Layer 2 of a small transformer language model trained on English Wikipedia (15 layers, counted from 0, width 96).
A neuron adds its activation times its output weights to the MLP's output. To switch it off is to set its activation to zero at one token and run the rest of the model.
A neuron's activation on a vector x is SiLU(gate . x) times (in . x), where the dot is the dot product.

Input weights of the MLP neurons that the questions are about. A number n stands for (n - 500) times 0.0016.
n11 gate: 307 344 464 482 338 535 291 412 612 574 471 373 484 797 246 474 491 808 550 268 408 496 334 728 337 513 383 567 618 701 646 496 517 482 550 480 509 382 721 746 428 639 377 453 538 587 717 548 567 475 673 596 539 521 268 324 199 721 369 600 548 344 406 336 551 415 396 458 487 610 580 389 213 558 522 332 518 940 420 607 469 421 674 437 765 509 200 442 448 797 383 469 496 635 513 398
n27 gate: 778 618 532 617 547 588 489 588 496 684 266 511 436 706 475 593 395 521 471 619 301 539 503 615 476 486 493 567 500 650 462 520 586 322 583 571 296 431 445 679 456 416 238 514 439 514 614 500 74 497 533 580 413 724 414 545 346 463 344 594 585 312 434 624 398 422 541 519 528 446 391 558 432 339 486 433 482 241 473 628 514 683 507 665 479 534 558 500 381 535 676 628 476 635 388 486
n76 gate: 347 495 659 396 413 624 361 481 694 327 447 328 626 812 428 523 500 519 373 254 646 452 758 399 472 614 459 763 321 723 472 537 654 397 627 500 660 520 594 757 702 538 407 355 714 401 294 392 573 370 442 224 372 233 518 514 410 242 427 542 529 782 598 745 408 281 668 299 561 217 539 509 325 336 415 333 629 589 463 779 697 481 458 582 128 189 596 694 524 604 519 390 157 636 624 639
n93 gate: 646 388 828 504 657 446 660 391 504 381 555 586 836 541 703 382 427 566 487 632 467 576 742 648 561 571 516 139 368 431 577 316 369 392 474 645 492 504 455 646 444 583 405 529 596 311 559 529 517 414 590 491 624 381 426 695 471 468 720 422 417 294 543 730 383 604 578 557 652 336 773 633 645 483 488 446 638 741 420 756 555 596 426 729 521 451 380 521 322 521 508 307 488 516 251 730
n125 gate: 599 517 441 519 441 431 335 405 522 457 256 496 384 652 430 593 515 385 626 266 374 489 626 542 642 663 648 503 576 315 521 444 657 556 325 497 541 530 557 355 486 522 616 429 451 471 493 625 507 510 534 876 269 524 712 355 529 356 615 270 565 507 541 621 402 467 375 481 525 510 533 518 447 294 475 646 496 696 448 566 606 453 701 227 562 337 259 555 554 532 532 185 575 465 566 620
n136 gate: 451 448 451 585 603 620 367 621 378 443 518 460 465 650 602 527 329 561 448 538 220 234 410 448 496 465 515 459 354 576 345 433 435 476 321 129 449 715 477 713 731 477 332 565 652 305 723 770 665 416 366 372 554 415 507 511 619 354 493 646 391 343 355 456 537 422 477 533 458 489 496 406 454 653 573 379 404 679 537 445 437 516 500 386 640 462 325 114 408 558 306 602 500 400 485 301
n152 gate: 517 437 555 414 433 706 518 434 442 479 443 690 608 522 566 431 496 285 813 674 106 496 285 424 462 360 339 467 119 677 513 601 479 301 644 484 838 527 513 483 378 470 432 521 625 539 403 423 700 443 345 536 617 492 500 249 366 694 534 569 456 392 520 746 184 464 526 620 379 416 671 500 452 637 574 408 241 329 441 381 147 539 600 620 723 483 496 607 691 253 762 504 340 646 449 513
n170 gate: 608 386 735 646 739 653 238 453 517 588 472 342 516 470 371 521 670 601 552 618 597 371 648 500 608 593 319 468 534 367 554 133 458 364 146 438 193 456 249 436 439 546 746 846 411 546 423 688 465 241 456 522 673 561 408 554 462 586 500 290 581 412 500 792 689 516 467 473 227 557 655 566 559 470 331 389 482 663 312 646 543 496 584 548 347 442 267 483 420 487 467 419 315 500 602 560
n177 gate: 500 322 395 379 567 318 356 547 595 679 482 372 394 577 571 545 449 386 591 354 397 414 366 459 391 238 624 357 377 424 617 604 314 380 270 306 437 476 705 284 262 473 508 568 648 378 769 530 469 612 652 356 297 504 544 477 580 627 626 435 535 462 341 622 507 315 367 679 519 707 539 522 539 606 669 500 440 527 411 278 754 635 393 630 682 376 515 323 611 592 576 590 466 699 556 593
n179 gate: 533 496 540 442 602 600 657 437 451 595 452 389 490 493 556 449 386 526 485 412 423 336 550 493 652 489 489 648 262 415 576 507 525 328 477 476 406 222 256 452 528 240 481 496 712 529 485 496 391 451 552 473 658 532 257 475 280 529 514 716 685 431 400 602 500 681 711 395 401 599 678 353 269 451 346 336 488 413 344 608 414 404 647 526 559 486 646 440 404 533 711 627 621 394 842 522
n190 gate: 439 289 623 326 238 474 426 448 601 762 392 716 557 765 649 469 366 727 511 220 624 231 424 385 434 375 663 251 500 701 551 585 608 516 661 619 612 349 325 798 430 490 376 710 495 407 236 150 319 441 392 245 583 435 716 403 308 723 490 640 584 392 368 754 631 365 13 483 624 275 614 368 135 739 329 264 315 782 520 785 690 521 728 558 227 714 520 543 354 277 505 437 557 470 661 542
n11 in: 306 756 630 632 323 538 308 245 375 613 452 482 508 492 771 251 539 642 274 441 546 513 529 699 479 373 568 540 584 513 719 423 384 373 522 407 780 199 529 673 520 328 194 600 593 487 376 637 461 269 548 360 588 480 460 752 655 652 463 299 559 475 698 452 480 399 363 531 370 350 577 557 344 487 597 479 632 774 394 538 500 555 534 427 504 698 268 857 492 386 454 269 529 472 533 372
n27 in: 397 510 528 500 660 456 431 606 524 731 579 616 456 578 400 630 521 513 347 325 480 476 270 614 420 432 519 665 406 574 490 360 527 377 556 503 600 332 537 581 480 463 518 477 471 419 236 356 279 471 500 496 763 555 554 639 493 579 347 601 316 540 468 571 388 400 450 586 413 780 522 424 509 717 507 408 341 510 565 459 397 480 335 586 319 576 631 455 490 466 280 356 419 458 565 753
n76 in: 529 309 462 447 461 424 730 470 595 849 275 548 477 576 526 430 587 625 413 563 542 637 668 427 467 635 388 818 303 623 356 707 529 513 283 639 155 692 413 521 386 425 517 475 544 446 722 429 539 532 805 605 298 335 476 455 471 545 480 839 741 579 496 472 320 484 454 406 563 415 623 304 368 526 366 492 645 392 569 500 641 483 500 298 780 611 569 560 630 672 492 841 391 597 492 368
n93 in: 373 465 511 441 388 316 496 398 504 504 378 589 649 378 537 668 358 609 709 634 642 562 346 516 580 708 662 461 609 492 460 183 428 626 596 444 330 416 456 602 571 504 555 636 332 258 623 139 587 680 561 627 468 368 442 440 455 413 512 569 320 496 378 710 445 312 592 457 617 492 837 299 459 227 524 369 343 548 578 689 496 545 419 434 324 552 339 521 557 735 848 315 508 496 508 434
n125 in: 470 493 691 336 531 358 485 357 516 508 557 695 507 759 278 628 480 462 528 306 511 419 478 338 444 558 435 478 412 289 627 504 613 417 607 556 590 417 458 235 633 595 670 538 518 432 341 372 570 500 622 878 458 456 666 504 348 634 526 268 535 405 525 760 533 709 383 650 572 640 591 600 401 247 405 369 524 628 559 589 399 408 511 457 619 354 282 644 500 504 564 334 766 636 493 635
n136 in: 486 524 549 354 607 561 587 514 570 461 355 381 477 665 547 567 659 454 371 629 479 420 573 531 602 615 459 356 521 736 384 507 429 377 567 595 592 526 422 644 756 347 437 609 638 255 449 571 368 500 429 627 546 397 216 381 493 521 403 714 370 589 564 534 563 377 567 466 219 417 507 322 368 460 575 240 313 694 669 544 449 374 418 500 500 675 486 321 339 582 451 631 468 280 576 540
n152 in: 367 293 466 715 692 646 699 340 682 440 500 359 577 537 562 357 337 495 591 533 742 618 368 261 340 373 687 862 360 422 266 653 389 742 331 491 490 490 685 214 843 342 471 376 298 449 424 657 362 399 522 573 500 469 562 495 691 291 694 477 716 708 553 666 722 401 422 708 352 527 496 441 547 729 579 495 515 624 229 235 647 773 319 648 580 546 816 347 687 505 537 301 532 603 640 580
n170 in: 477 298 465 362 397 441 413 414 711 615 380 770 529 372 536 412 452 488 320 326 616 685 575 736 382 360 253 563 597 577 447 665 316 512 420 546 456 263 366 290 406 724 568 508 694 473 598 374 575 529 591 654 419 478 588 633 442 602 410 523 410 312 453 444 526 396 401 340 558 351 610 628 661 413 253 688 763 710 211 500 646 625 388 338 555 659 448 532 543 430 550 555 589 470 605 465
n177 in: 458 565 604 541 580 428 605 511 351 535 553 652 461 795 649 511 661 539 559 635 663 561 483 534 483 557 534 418 504 582 347 589 458 544 496 458 471 448 475 468 603 454 640 843 575 444 428 444 587 497 717 367 376 279 403 315 404 396 565 603 457 595 600 381 379 553 321 639 514 524 500 431 654 485 426 522 537 496 538 590 327 386 450 605 600 497 339 467 266 347 626 468 440 223 528 924
n179 in: 405 517 301 623 607 486 489 507 479 558 679 449 433 521 479 391 432 610 532 510 607 285 429 363 684 535 394 374 555 580 524 604 562 388 561 366 603 195 644 615 537 490 655 425 517 559 134 411 624 510 529 518 434 404 572 544 472 459 433 362 759 359 493 547 513 590 750 426 366 550 503 530 577 535 331 525 522 524 597 525 489 462 579 606 245 537 396 585 358 354 730 549 555 473 722 279
n190 in: 519 495 696 582 475 786 699 347 540 282 399 846 495 378 340 481 288 733 349 41 456 535 695 491 759 554 304 612 495 556 524 481 403 546 621 298 535 110 529 475 765 568 449 278 547 607 351 350 495 435 767 643 422 327 491 591 334 95 377 578 446 471 266 397 438 246 428 708 728 844 460 695 753 570 666 688 234 461 528 500 714 466 573 640 633 548 519 610 476 578 698 475 398 561 600 727

Output weights of the MLP neurons that the questions are about. A number n stands for (n - 500) times 0.001.
n11: 445 326 424 563 732 485 462 776 583 575 292 704 530 455 960 449 361 485 415 618 666 651 517 447 576 748 463 388 466 415 563 484 759 765 590 462 604 489 252 365 428 739 620 273 582 213 448 828 657 661 593 630 541 563 491 313 706 615 443 346 539 426 353 600 606 576 512 537 666 711 591 215 598 571 412 558 383 604 719 387 639 465 446 408 582 669 650 241 568 564 760 683 628 401 322 552
n27: 475 233 664 463 364 639 346 392 527 452 664 298 464 373 616 620 505 514 555 565 611 468 436 573 586 849 618 526 479 594 676 396 519 422 504 539 354 513 426 562 499 549 405 434 430 269 374 418 427 638 424 132 487 380 435 352 470 589 613 679 410 561 339 578 391 678 435 422 349 405 695 362 514 567 417 489 597 611 422 558 547 606 655 586 509 471 467 648 372 530 443 433 448 366 504 703
n76: 471 706 577 567 483 714 464 571 566 611 498 407 471 387 188 469 392 453 590 542 426 601 351 597 424 491 695 405 496 378 392 592 234 467 399 457 578 284 276 431 274 391 419 564 727 366 387 417 602 478 180 307 622 770 499 622 246 829 547 199 478 495 511 190 552 189 575 547 573 710 360 418 472 438 539 380 514 556 535 661 467 650 518 618 446 631 536 464 551 336 452 371 714 504 520 485
n93: 612 799 391 508 341 615 203 468 781 564 246 375 213 633 621 473 475 291 495 519 375 341 710 324 477 535 642 569 249 566 440 646 513 328 140 615 683 747 475 583 561 502 321 254 505 558 575 504 637 383 452 391 489 701 298 414 544 307 423 251 740 463 674 561 574 724 323 330 190 658 247 543 448 520 607 342 401 599 616 249 626 307 705 381 378 493 657 566 449 279 557 683 530 753 319 374
n125: 583 513 479 443 551 565 386 627 608 218 615 400 520 365 530 781 573 496 460 322 542 423 419 505 676 519 470 561 202 597 571 170 572 865 411 465 85 489 292 464 650 604 513 522 315 515 374 554 306 567 409 365 472 638 621 710 623 573 390 546 697 719 516 689 375 749 546 443 413 399 317 711 547 369 175 464 602 434 550 459 468 380 681 619 534 444 430 638 474 375 637 398 659 534 306 417
n136: 487 695 638 378 467 571 486 582 329 459 549 416 322 522 705 403 574 626 443 376 232 414 308 464 470 543 695 275 706 734 395 532 359 542 449 263 494 389 236 697 675 452 506 525 369 608 449 752 618 346 343 550 712 381 593 540 411 352 387 590 713 658 295 544 486 386 366 516 463 596 331 520 505 236 541 543 548 543 464 325 574 403 602 419 574 710 182 498 415 370 368 690 385 447 364 421
n152: 288 358 289 770 497 336 649 425 747 493 180 638 626 480 711 533 284 650 639 529 445 592 547 457 532 613 404 452 351 432 438 403 573 681 415 565 700 809 513 465 404 464 369 869 383 386 677 455 521 414 513 405 696 663 346 410 349 562 601 546 639 750 454 581 668 492 197 621 609 793 344 674 196 521 364 560 451 569 553 586 558 596 656 439 233 421 334 577 520 364 714 659 333 615 632 479
n170: 525 508 493 417 529 564 484 364 369 333 359 531 599 162 335 471 614 632 422 513 628 261 240 363 457 341 317 508 388 543 614 618 747 136 500 494 697 439 520 657 736 590 505 461 366 656 636 490 715 637 592 401 624 440 423 580 311 343 350 287 642 399 483 605 421 427 656 543 994 512 546 421 629 576 645 563 553 565 554 307 511 686 549 593 764 329 435 561 685 470 467 412 607 623 755 520
n177: 331 313 535 426 642 257 690 454 370 416 492 349 545 712 527 363 580 632 567 612 552 601 657 676 400 620 416 528 481 595 646 660 480 472 764 416 655 436 257 747 557 599 718 714 647 477 425 552 673 458 528 633 576 390 563 493 253 375 634 644 634 680 500 415 533 686 385 624 540 440 327 677 487 658 596 552 407 426 599 618 480 381 399 819 639 548 315 435 314 493 620 381 503 594 202 577
n179: 603 546 711 665 601 668 746 362 536 580 455 454 457 263 458 471 525 407 575 632 381 710 574 789 778 499 571 539 650 602 478 649 382 473 436 557 453 468 328 425 412 403 443 173 789 379 447 519 533 614 497 578 663 606 455 472 431 724 370 753 513 592 507 435 260 487 293 535 333 593 551 233 234 475 660 363 499 378 560 520 379 487 466 541 461 713 530 439 467 592 455 684 394 353 631 697
n190: 260 563 345 507 544 344 487 489 716 268 676 445 508 578 643 731 444 437 757 529 251 413 483 434 570 717 502 399 608 333 608 394 555 74 748 549 414 458 636 285 309 488 691 829 616 427 643 661 549 470 221 286 414 482 427 528 476 619 375 426 489 480 486 503 604 477 728 561 399 386 555 877 539 585 517 347 560 491 445 281 855 676 514 435 564 407 670 772 499 547 349 615 518 541 362 251

Each question names a token from some text and the token that comes next. It shows the vector x that enters the MLP there. A number n stands for (n - 500) times 0.0048.

Then comes g, the gradient of the next token's log-probability with respect to the MLP's output, scaled to length 1. A neuron's effect is roughly proportional to its activation times (output weights . g). A number n stands for (n - 500) times 0.00078.

" the", then " single"
x: 534 390 540 530 538 563 423 482 546 403 461 465 388 276 492 518 376 590 418 596 484 428 462 540 432 510 514 474 508 443 456 626 422 764 582 501 295 545 479 352 481 462 522 270 540 553 556 483 502 376 586 612 524 382 549 187 476 470 435 494 478 555 443 505 431 518 433 544 517 432 348 294 580 285 499 620 451 425 527 524 534 333 415 628 447 399 783 630 605 392 442 446 560 491 548 426
g: 428 531 697 687 572 579 517 396 524 304 305 422 589 531 513 475 761 686 495 492 605 621 528 424 615 468 400 461 418 765 490 350 308 633 459 448 571 526 412 399 337 708 490 658 581 174 697 604 516 510 516 472 511 466 396 538 744 487 586 615 357 405 418 466 446 621 633 496 611 592 513 340 349 385 408 186 589 572 383 563 372 848 255 712 458 630 518 464 420 614 567 658 591 268 649 247
Switching off which neuron hurts the next token most? n11

"ent", then " in"
x: 493 545 526 491 462 648 628 568 526 454 610 295 618 461 361 543 471 750 399 524 460 542 380 311 670 488 424 498 334 440 614 501 272 452 491 635 418 488 307 486 670 554 545 393 315 645 508 550 529 578 335 590 545 449 479 464 429 541 321 551 523 636 536 591 473 583 564 469 419 418 661 547 511 337 471 794 495 502 456 490 437 458 743 367 547 458 527 651 413 543 295 477 432 602 380 459
g: 446 318 473 339 575 370 435 621 435 381 433 433 640 446 550 515 907 326 421 522 579 408 573 577 410 286 494 594 534 628 591 668 571 342 605 469 410 228 600 555 575 340 533 483 593 503 573 649 586 747 615 665 513 657 460 166 279 537 524 407 393 378 472 584 338 517 392 262 296 412 524 424 471 596 503 596 304 872 634 408 474 391 389 616 631 492 399 626 411 243 413 636 545 486 522 306
Which neuron, switched off, raises the next token's probability most? n170

" that", then " of"
x: 453 593 531 546 480 348 530 501 576 416 594 466 431 375 467 565 453 562 417 585 459 563 490 395 529 331 524 645 495 551 552 496 435 577 500 506 349 514 617 476 497 478 559 187 433 656 601 487 560 414 661 429 624 502 671 399 519 528 518 555 502 661 513 526 454 473 323 457 507 470 575 359 454 138 580 588 466 616 446 448 551 460 558 638 457 706 608 590 307 530 558 478 574 291 495 596
g: 461 228 467 413 404 503 517 480 304 446 717 690 599 585 516 402 460 354 682 699 556 509 403 644 533 280 535 538 471 482 489 634 400 669 592 640 557 498 617 273 469 568 465 555 618 675 531 447 668 232 427 414 476 467 578 504 373 667 623 289 545 280 269 447 412 90 757 593 551 354 310 704 528 499 459 612 485 614 671 610 399 431 552 449 666 463 302 627 403 603 330 345 701 370 425 609
Which two neurons, each switched off alone, lower its probability most, in order? n93, n152

"ur", then " with"
x: 379 450 641 575 420 489 492 430 559 439 443 245 484 347 464 480 447 620 401 465 511 501 531 463 433 471 614 320 500 473 492 344 398 619 434 418 336 567 570 441 530 683 369 570 517 288 553 461 478 483 363 760 476 254 290 282 668 572 406 554 500 592 330 513 408 686 421 501 478 548 619 516 532 333 571 493 623 589 451 409 573 522 718 378 566 558 444 577 577 450 440 582 505 648 502 529
g: 535 684 596 380 436 644 596 498 486 542 463 484 747 457 494 392 504 546 283 380 650 642 490 395 462 528 577 719 481 425 472 489 468 526 607 197 581 512 261 389 805 483 481 377 680 667 441 603 549 809 560 339 300 562 490 603 727 556 654 525 775 635 642 499 573 650 481 299 407 406 659 349 294 475 493 713 601 422 493 448 395 522 476 623 667 546 152 586 596 692 707 589 518 609 493 628
Switching off which neuron hurts the next token most? n125

"r", then "r"
x: 419 467 627 486 317 510 635 461 647 429 433 445 543 537 474 288 421 339 550 529 400 604 535 443 485 339 580 551 522 479 510 522 318 450 473 487 374 508 576 413 412 598 364 485 576 425 546 438 574 375 650 595 564 466 539 437 593 562 378 424 592 537 364 351 402 453 451 447 511 624 210 656 720 465 643 468 668 400 668 540 559 370 516 436 535 717 534 516 509 578 399 358 559 407 621 459
g: 498 615 474 572 311 370 360 480 325 276 289 606 567 431 372 502 475 739 659 622 678 537 442 497 486 503 789 477 509 669 352 733 666 443 584 484 472 268 633 296 580 572 355 525 450 462 549 470 455 766 364 581 429 722 523 316 690 488 428 652 504 432 546 702 477 461 613 515 701 436 490 629 423 466 591 341 528 444 481 675 431 380 786 560 493 641 779 465 368 361 603 404 389 684 750 265
Which neuron, switched off, raises the next token's probability most? n170

"ct", then "uring"
x: 519 645 479 367 492 566 605 557 647 378 635 462 565 502 458 485 541 506 461 322 397 575 530 353 487 498 595 469 526 363 598 652 437 466 635 316 447 585 610 310 316 501 566 499 532 400 367 560 557 357 394 566 471 629 467 240 657 569 384 639 482 602 644 491 485 464 513 654 418 426 407 548 488 295 367 462 526 631 632 461 589 480 597 446 511 641 476 551 612 686 309 355 665 618 525 328
g: 468 647 613 467 410 565 552 502 532 320 605 399 387 581 461 544 789 551 629 478 587 550 469 505 424 582 657 288 599 564 557 172 590 605 530 705 382 744 478 532 508 285 418 528 416 392 445 626 513 417 630 502 837 635 464 685 739 628 419 768 670 593 825 676 736 476 652 415 519 664 508 418 606 526 397 556 531 408 368 369 326 522 462 456 670 589 530 651 564 233 302 578 398 396 386 414
Switching off which neuron hurts the next token most? n125

"ev", then "ens"
x: 451 528 452 571 508 527 541 706 574 401 530 477 600 339 630 439 445 470 410 557 607 429 635 498 508 382 510 337 408 423 464 636 365 562 382 376 574 280 547 471 521 348 404 532 480 495 478 477 573 557 552 415 478 417 380 340 427 403 379 530 526 563 733 615 317 459 365 524 441 708 364 493 582 413 657 690 493 496 686 428 619 650 464 386 604 489 357 558 399 648 318 500 468 455 436 453
g: 443 561 353 504 514 522 499 411 266 786 368 318 428 497 570 565 660 203 519 469 492 614 548 614 853 441 481 562 310 345 535 414 360 579 598 565 614 617 262 484 657 328 546 471 489 412 554 491 278 444 326 474 466 573 538 726 539 789 592 293 629 343 483 578 298 496 532 495 409 693 515 679 524 471 548 431 677 446 443 672 674 538 560 535 696 600 606 357 262 486 227 563 731 591 581 669
Which neuron, switched off, raises the next token's probability most? n177

"ross", then "ley"
x: 559 326 574 531 475 485 558 576 403 412 570 404 482 523 513 456 406 594 318 404 336 671 384 341 531 461 387 521 550 556 638 600 268 676 432 312 355 498 396 644 639 525 326 537 453 366 333 595 497 502 468 485 597 485 489 267 401 530 338 476 416 452 596 661 220 419 554 471 351 477 529 475 507 419 559 457 449 634 504 426 549 508 609 510 465 549 595 540 513 454 498 438 651 538 434 376
g: 337 609 534 634 211 591 603 552 440 508 590 540 435 495 497 604 626 71 613 529 597 509 510 471 602 578 740 410 540 353 632 657 265 413 463 327 491 423 501 666 715 295 372 461 538 587 660 443 550 518 487 428 567 596 609 379 504 427 486 724 869 526 440 570 512 348 419 668 647 465 404 548 291 526 644 601 688 578 528 600 589 604 527 253 792 464 581 629 490 496 414 650 231 636 647 587
Switching off which neuron hurts the next token most? n136

"est", then "o"
x: 485 487 469 517 451 486 408 656 617 452 684 376 623 501 361 472 465 402 358 498 508 583 585 450 505 418 754 604 374 505 597 591 513 652 547 352 400 385 358 375 332 530 493 510 274 383 419 491 494 379 419 710 544 449 406 467 505 667 508 461 672 529 751 600 490 442 589 523 471 488 465 623 532 468 487 625 461 911 615 483 504 440 508 529 603 609 570 539 387 511 267 468 549 595 613 408
g: 501 414 650 645 729 656 571 430 403 511 710 397 606 527 623 473 535 615 472 749 282 487 441 161 367 536 525 529 412 580 573 415 385 450 562 393 451 473 411 452 727 619 311 533 499 473 464 587 364 524 802 679 470 599 507 756 372 597 176 377 376 515 430 406 825 195 566 742 386 391 481 311 565 464 704 481 354 676 452 338 439 608 561 288 428 390 485 502 469 403 535 607 452 388 453 460
Which neuron, switched off, raises the next token's probability most? n125

"ion", then " result"
x: 478 510 579 574 404 485 594 588 623 271 580 459 501 514 541 425 538 445 346 585 419 465 455 405 582 362 655 434 590 518 578 618 502 622 585 466 339 439 473 454 599 571 519 423 442 499 311 434 584 582 421 589 526 278 311 390 471 478 464 574 446 677 611 484 487 534 517 582 458 432 563 593 388 236 515 403 589 456 539 356 512 505 497 456 341 385 407 771 646 454 531 414 447 219 468 532
g: 422 435 615 337 585 659 498 446 322 599 301 406 478 340 421 429 379 560 761 765 418 551 574 680 693 599 348 594 329 706 755 707 432 404 617 439 593 404 377 249 506 409 445 470 390 497 486 661 425 561 603 520 417 525 674 531 494 626 657 716 597 512 304 468 634 621 839 494 423 628 271 249 365 530 472 618 501 432 448 676 451 442 540 668 513 517 425 328 549 639 280 622 377 382 413 291
Which neuron, switched off, raises the next token's probability most? n76

"ast", then " gu"
x: 464 439 370 524 400 483 474 553 515 415 545 384 440 607 529 638 460 545 435 471 546 565 374 440 572 343 625 471 628 602 406 652 112 512 338 264 459 387 553 402 319 481 483 461 283 270 422 488 504 405 391 569 591 308 458 413 418 607 372 597 435 582 632 592 415 398 589 424 287 408 457 503 483 542 488 517 608 676 546 449 469 454 551 501 609 559 588 536 454 312 354 395 434 586 621 485
g: 379 315 453 314 625 404 468 570 590 318 374 571 506 483 355 334 309 543 416 758 430 299 443 572 476 309 343 784 428 775 426 675 503 641 467 359 488 411 473 544 653 495 391 372 501 545 739 283 401 551 743 426 718 683 482 463 396 466 330 374 397 524 499 452 546 534 359 334 367 739 534 527 381 793 375 280 479 441 608 554 462 257 371 592 404 550 409 555 384 414 597 327 508 263 381 451
Which neuron, switched off, raises the next token's probability most? n136

"ic", then "ul"
x: 430 615 210 475 502 495 471 553 635 537 491 421 514 516 374 502 518 660 440 517 400 583 478 515 621 552 621 399 418 543 426 679 485 616 523 426 375 28 436 610 587 738 306 435 560 392 391 417 549 539 470 476 590 492 448 353 500 514 311 461 557 655 448 541 407 577 431 633 386 497 535 493 491 382 418 429 562 455 588 365 397 361 636 539 561 449 676 634 600 432 519 473 577 484 501 478
g: 396 595 550 736 668 435 388 509 669 357 547 657 322 443 584 601 805 599 524 397 470 457 649 413 466 759 468 461 706 210 499 394 459 258 454 666 482 648 340 623 674 382 637 548 469 347 359 372 511 590 508 472 428 620 402 337 759 567 302 544 479 375 563 515 372 641 498 473 783 743 509 449 508 543 600 662 728 343 654 698 421 376 251 702 562 581 654 446 529 465 615 563 528 630 571 533
Switching off which neuron hurts the next token most? n179

" show", then " on"
x: 605 625 492 520 579 574 386 616 434 378 620 501 447 487 514 434 392 410 368 531 461 361 512 425 589 391 526 573 357 629 513 495 438 602 480 254 339 526 561 430 590 414 483 543 477 417 455 369 467 539 598 606 496 510 407 505 570 596 267 610 401 380 663 538 310 218 350 519 336 533 565 653 375 177 507 684 432 453 573 430 432 463 600 584 581 551 504 600 585 520 565 622 588 409 533 505
g: 477 488 317 682 539 613 309 708 409 395 615 377 674 355 603 343 733 459 332 253 441 563 568 447 431 426 362 419 505 376 524 389 628 420 689 317 512 285 473 437 173 559 381 413 299 663 529 591 507 723 466 523 462 548 231 495 464 454 211 547 449 478 365 459 203 641 631 534 600 457 601 490 472 577 429 668 319 606 628 631 520 671 346 622 594 696 657 318 595 481 456 625 388 577 605 302
Switching off which neuron hurts the next token most? n152

" 30", then " ("
x: 484 703 352 507 457 417 560 667 527 381 454 500 525 477 582 309 528 600 403 521 491 462 310 574 301 452 579 222 443 594 441 527 637 582 484 511 467 594 260 480 693 384 435 412 407 524 512 459 532 341 438 560 455 313 419 374 499 609 570 556 641 417 632 576 341 391 405 437 411 671 679 604 449 415 535 618 454 620 728 507 414 419 502 546 449 472 658 507 582 579 475 440 545 513 537 514
g: 513 599 787 688 490 395 623 640 396 572 619 466 407 618 317 543 404 348 350 645 395 888 398 605 593 337 722 377 375 562 712 618 319 496 321 202 314 604 442 467 418 429 564 363 513 492 502 417 711 669 513 590 746 546 275 220 562 558 508 525 416 695 539 680 561 650 770 403 490 451 454 418 511 410 519 474 576 443 358 505 488 470 468 437 430 466 476 659 477 692 559 582 747 491 649 602
Switching off which neuron hurts the next token most? n190

"o", then "is"
x: 486 627 693 575 415 551 636 591 571 424 624 477 506 581 520 513 473 701 436 352 584 565 612 514 505 486 711 512 350 448 389 662 587 593 397 596 327 581 231 343 661 551 349 429 400 446 384 431 558 645 572 368 668 582 349 261 430 483 420 483 483 703 587 692 429 599 329 470 484 495 666 515 440 426 528 359 570 402 726 549 499 427 456 484 436 473 519 580 481 484 446 595 527 368 484 525
g: 290 631 413 368 579 604 489 519 325 738 242 635 418 358 321 489 621 641 693 140 638 421 448 606 763 562 514 416 663 643 390 362 552 752 448 575 403 539 565 325 406 193 425 571 433 591 416 522 461 447 490 592 289 365 352 482 216 623 575 355 316 573 675 535 525 617 546 489 605 483 533 464 515 426 666 557 394 599 456 762 652 368 387 467 406 404 552 381 269 431 489 502 503 368 677 592
Switching off which neuron hurts the next token most? n76

"ribut", then "es"
x: 551 522 521 440 812 546 430 517 580 345 555 504 581 513 476 485 473 461 500 570 533 480 358 378 535 618 578 357 595 393 533 426 495 394 373 491 279 474 749 421 482 477 393 468 457 456 499 529 642 586 421 460 576 404 597 326 287 552 310 541 467 593 601 625 380 424 629 638 395 493 369 595 537 169 513 592 553 466 575 470 636 530 592 625 307 460 529 554 644 531 601 386 605 536 616 502
g: 493 617 524 528 507 322 540 493 582 254 494 324 473 564 597 325 199 261 530 505 589 234 623 685 516 424 509 316 685 467 472 436 621 485 381 612 577 447 604 553 523 641 247 345 436 406 514 567 649 384 730 308 362 651 339 391 549 56 447 484 484 481 342 485 470 473 476 405 790 472 662 411 668 512 591 501 469 655 438 473 684 364 462 519 376 460 658 468 708 738 590 508 375 505 437 278
Switching off which neuron hurts the next token most? n76

"em", then "an"
x: 621 448 485 487 515 574 423 490 697 408 473 296 545 425 651 426 498 366 471 383 526 331 354 370 409 561 541 417 578 390 647 483 419 575 586 524 455 433 311 470 498 508 554 447 385 506 471 431 472 491 570 550 469 229 454 536 593 488 285 597 470 713 468 476 210 715 598 504 579 479 301 704 472 313 558 563 620 370 670 476 472 458 622 348 522 527 358 501 498 549 553 471 493 410 607 412
g: 608 629 271 565 487 485 560 579 596 359 457 452 498 307 473 615 275 404 227 393 429 356 298 711 501 538 387 473 607 523 362 484 396 677 508 464 454 340 396 584 458 602 425 646 656 502 276 585 400 642 299 338 603 470 585 703 379 743 353 469 576 704 591 406 620 447 727 522 641 531 625 443 654 409 585 613 538 632 658 535 584 642 442 696 492 198 451 476 585 492 54 486 640 519 442 688
Switching off which neuron hurts the next token most? n125

"en", then " l"
x: 571 621 583 562 424 666 552 664 578 345 575 338 682 440 504 539 483 563 589 432 542 629 392 498 418 467 757 355 477 495 558 595 279 409 545 442 405 602 449 417 607 367 466 509 367 751 650 480 565 541 573 566 661 565 451 492 528 494 372 478 400 508 343 611 457 644 438 551 464 554 489 631 716 220 620 527 468 425 496 480 555 399 650 522 441 626 546 483 529 370 278 398 558 369 543 524
g: 499 482 436 375 515 480 611 444 653 257 508 583 627 711 510 354 279 489 381 544 545 500 458 667 750 503 441 506 458 729 756 277 564 598 605 567 284 787 493 500 483 661 629 586 583 498 328 642 668 454 481 515 377 439 728 838 416 452 532 432 542 572 507 303 332 543 414 524 317 524 656 394 438 635 412 375 548 846 655 475 400 407 402 536 714 441 534 543 528 413 420 560 507 275 395 816
Which neuron, switched off, raises the next token's probability most? n76

" par", then "ent"
x: 608 704 558 462 608 624 572 593 557 453 526 429 571 550 456 329 411 445 509 462 601 415 407 336 520 435 516 378 386 507 473 539 528 594 713 510 462 588 754 528 503 503 515 538 629 468 658 528 552 413 295 499 536 464 460 288 560 519 347 376 495 579 506 506 352 321 448 504 369 412 352 526 446 304 433 652 467 414 697 362 625 400 436 334 577 595 672 597 367 374 485 472 460 203 492 469
g: 441 448 501 530 543 383 258 460 763 535 498 550 622 548 424 549 745 355 560 605 684 444 634 563 597 520 417 451 275 500 512 445 521 434 633 778 650 679 704 453 378 644 314 560 760 420 802 463 470 538 717 465 412 403 82 421 724 469 343 341 522 575 422 352 457 491 353 291 356 646 555 441 521 583 475 607 474 382 585 484 587 721 568 524 340 509 589 394 455 254 512 557 573 673 281 512
Switching off which neuron hurts the next token most? n93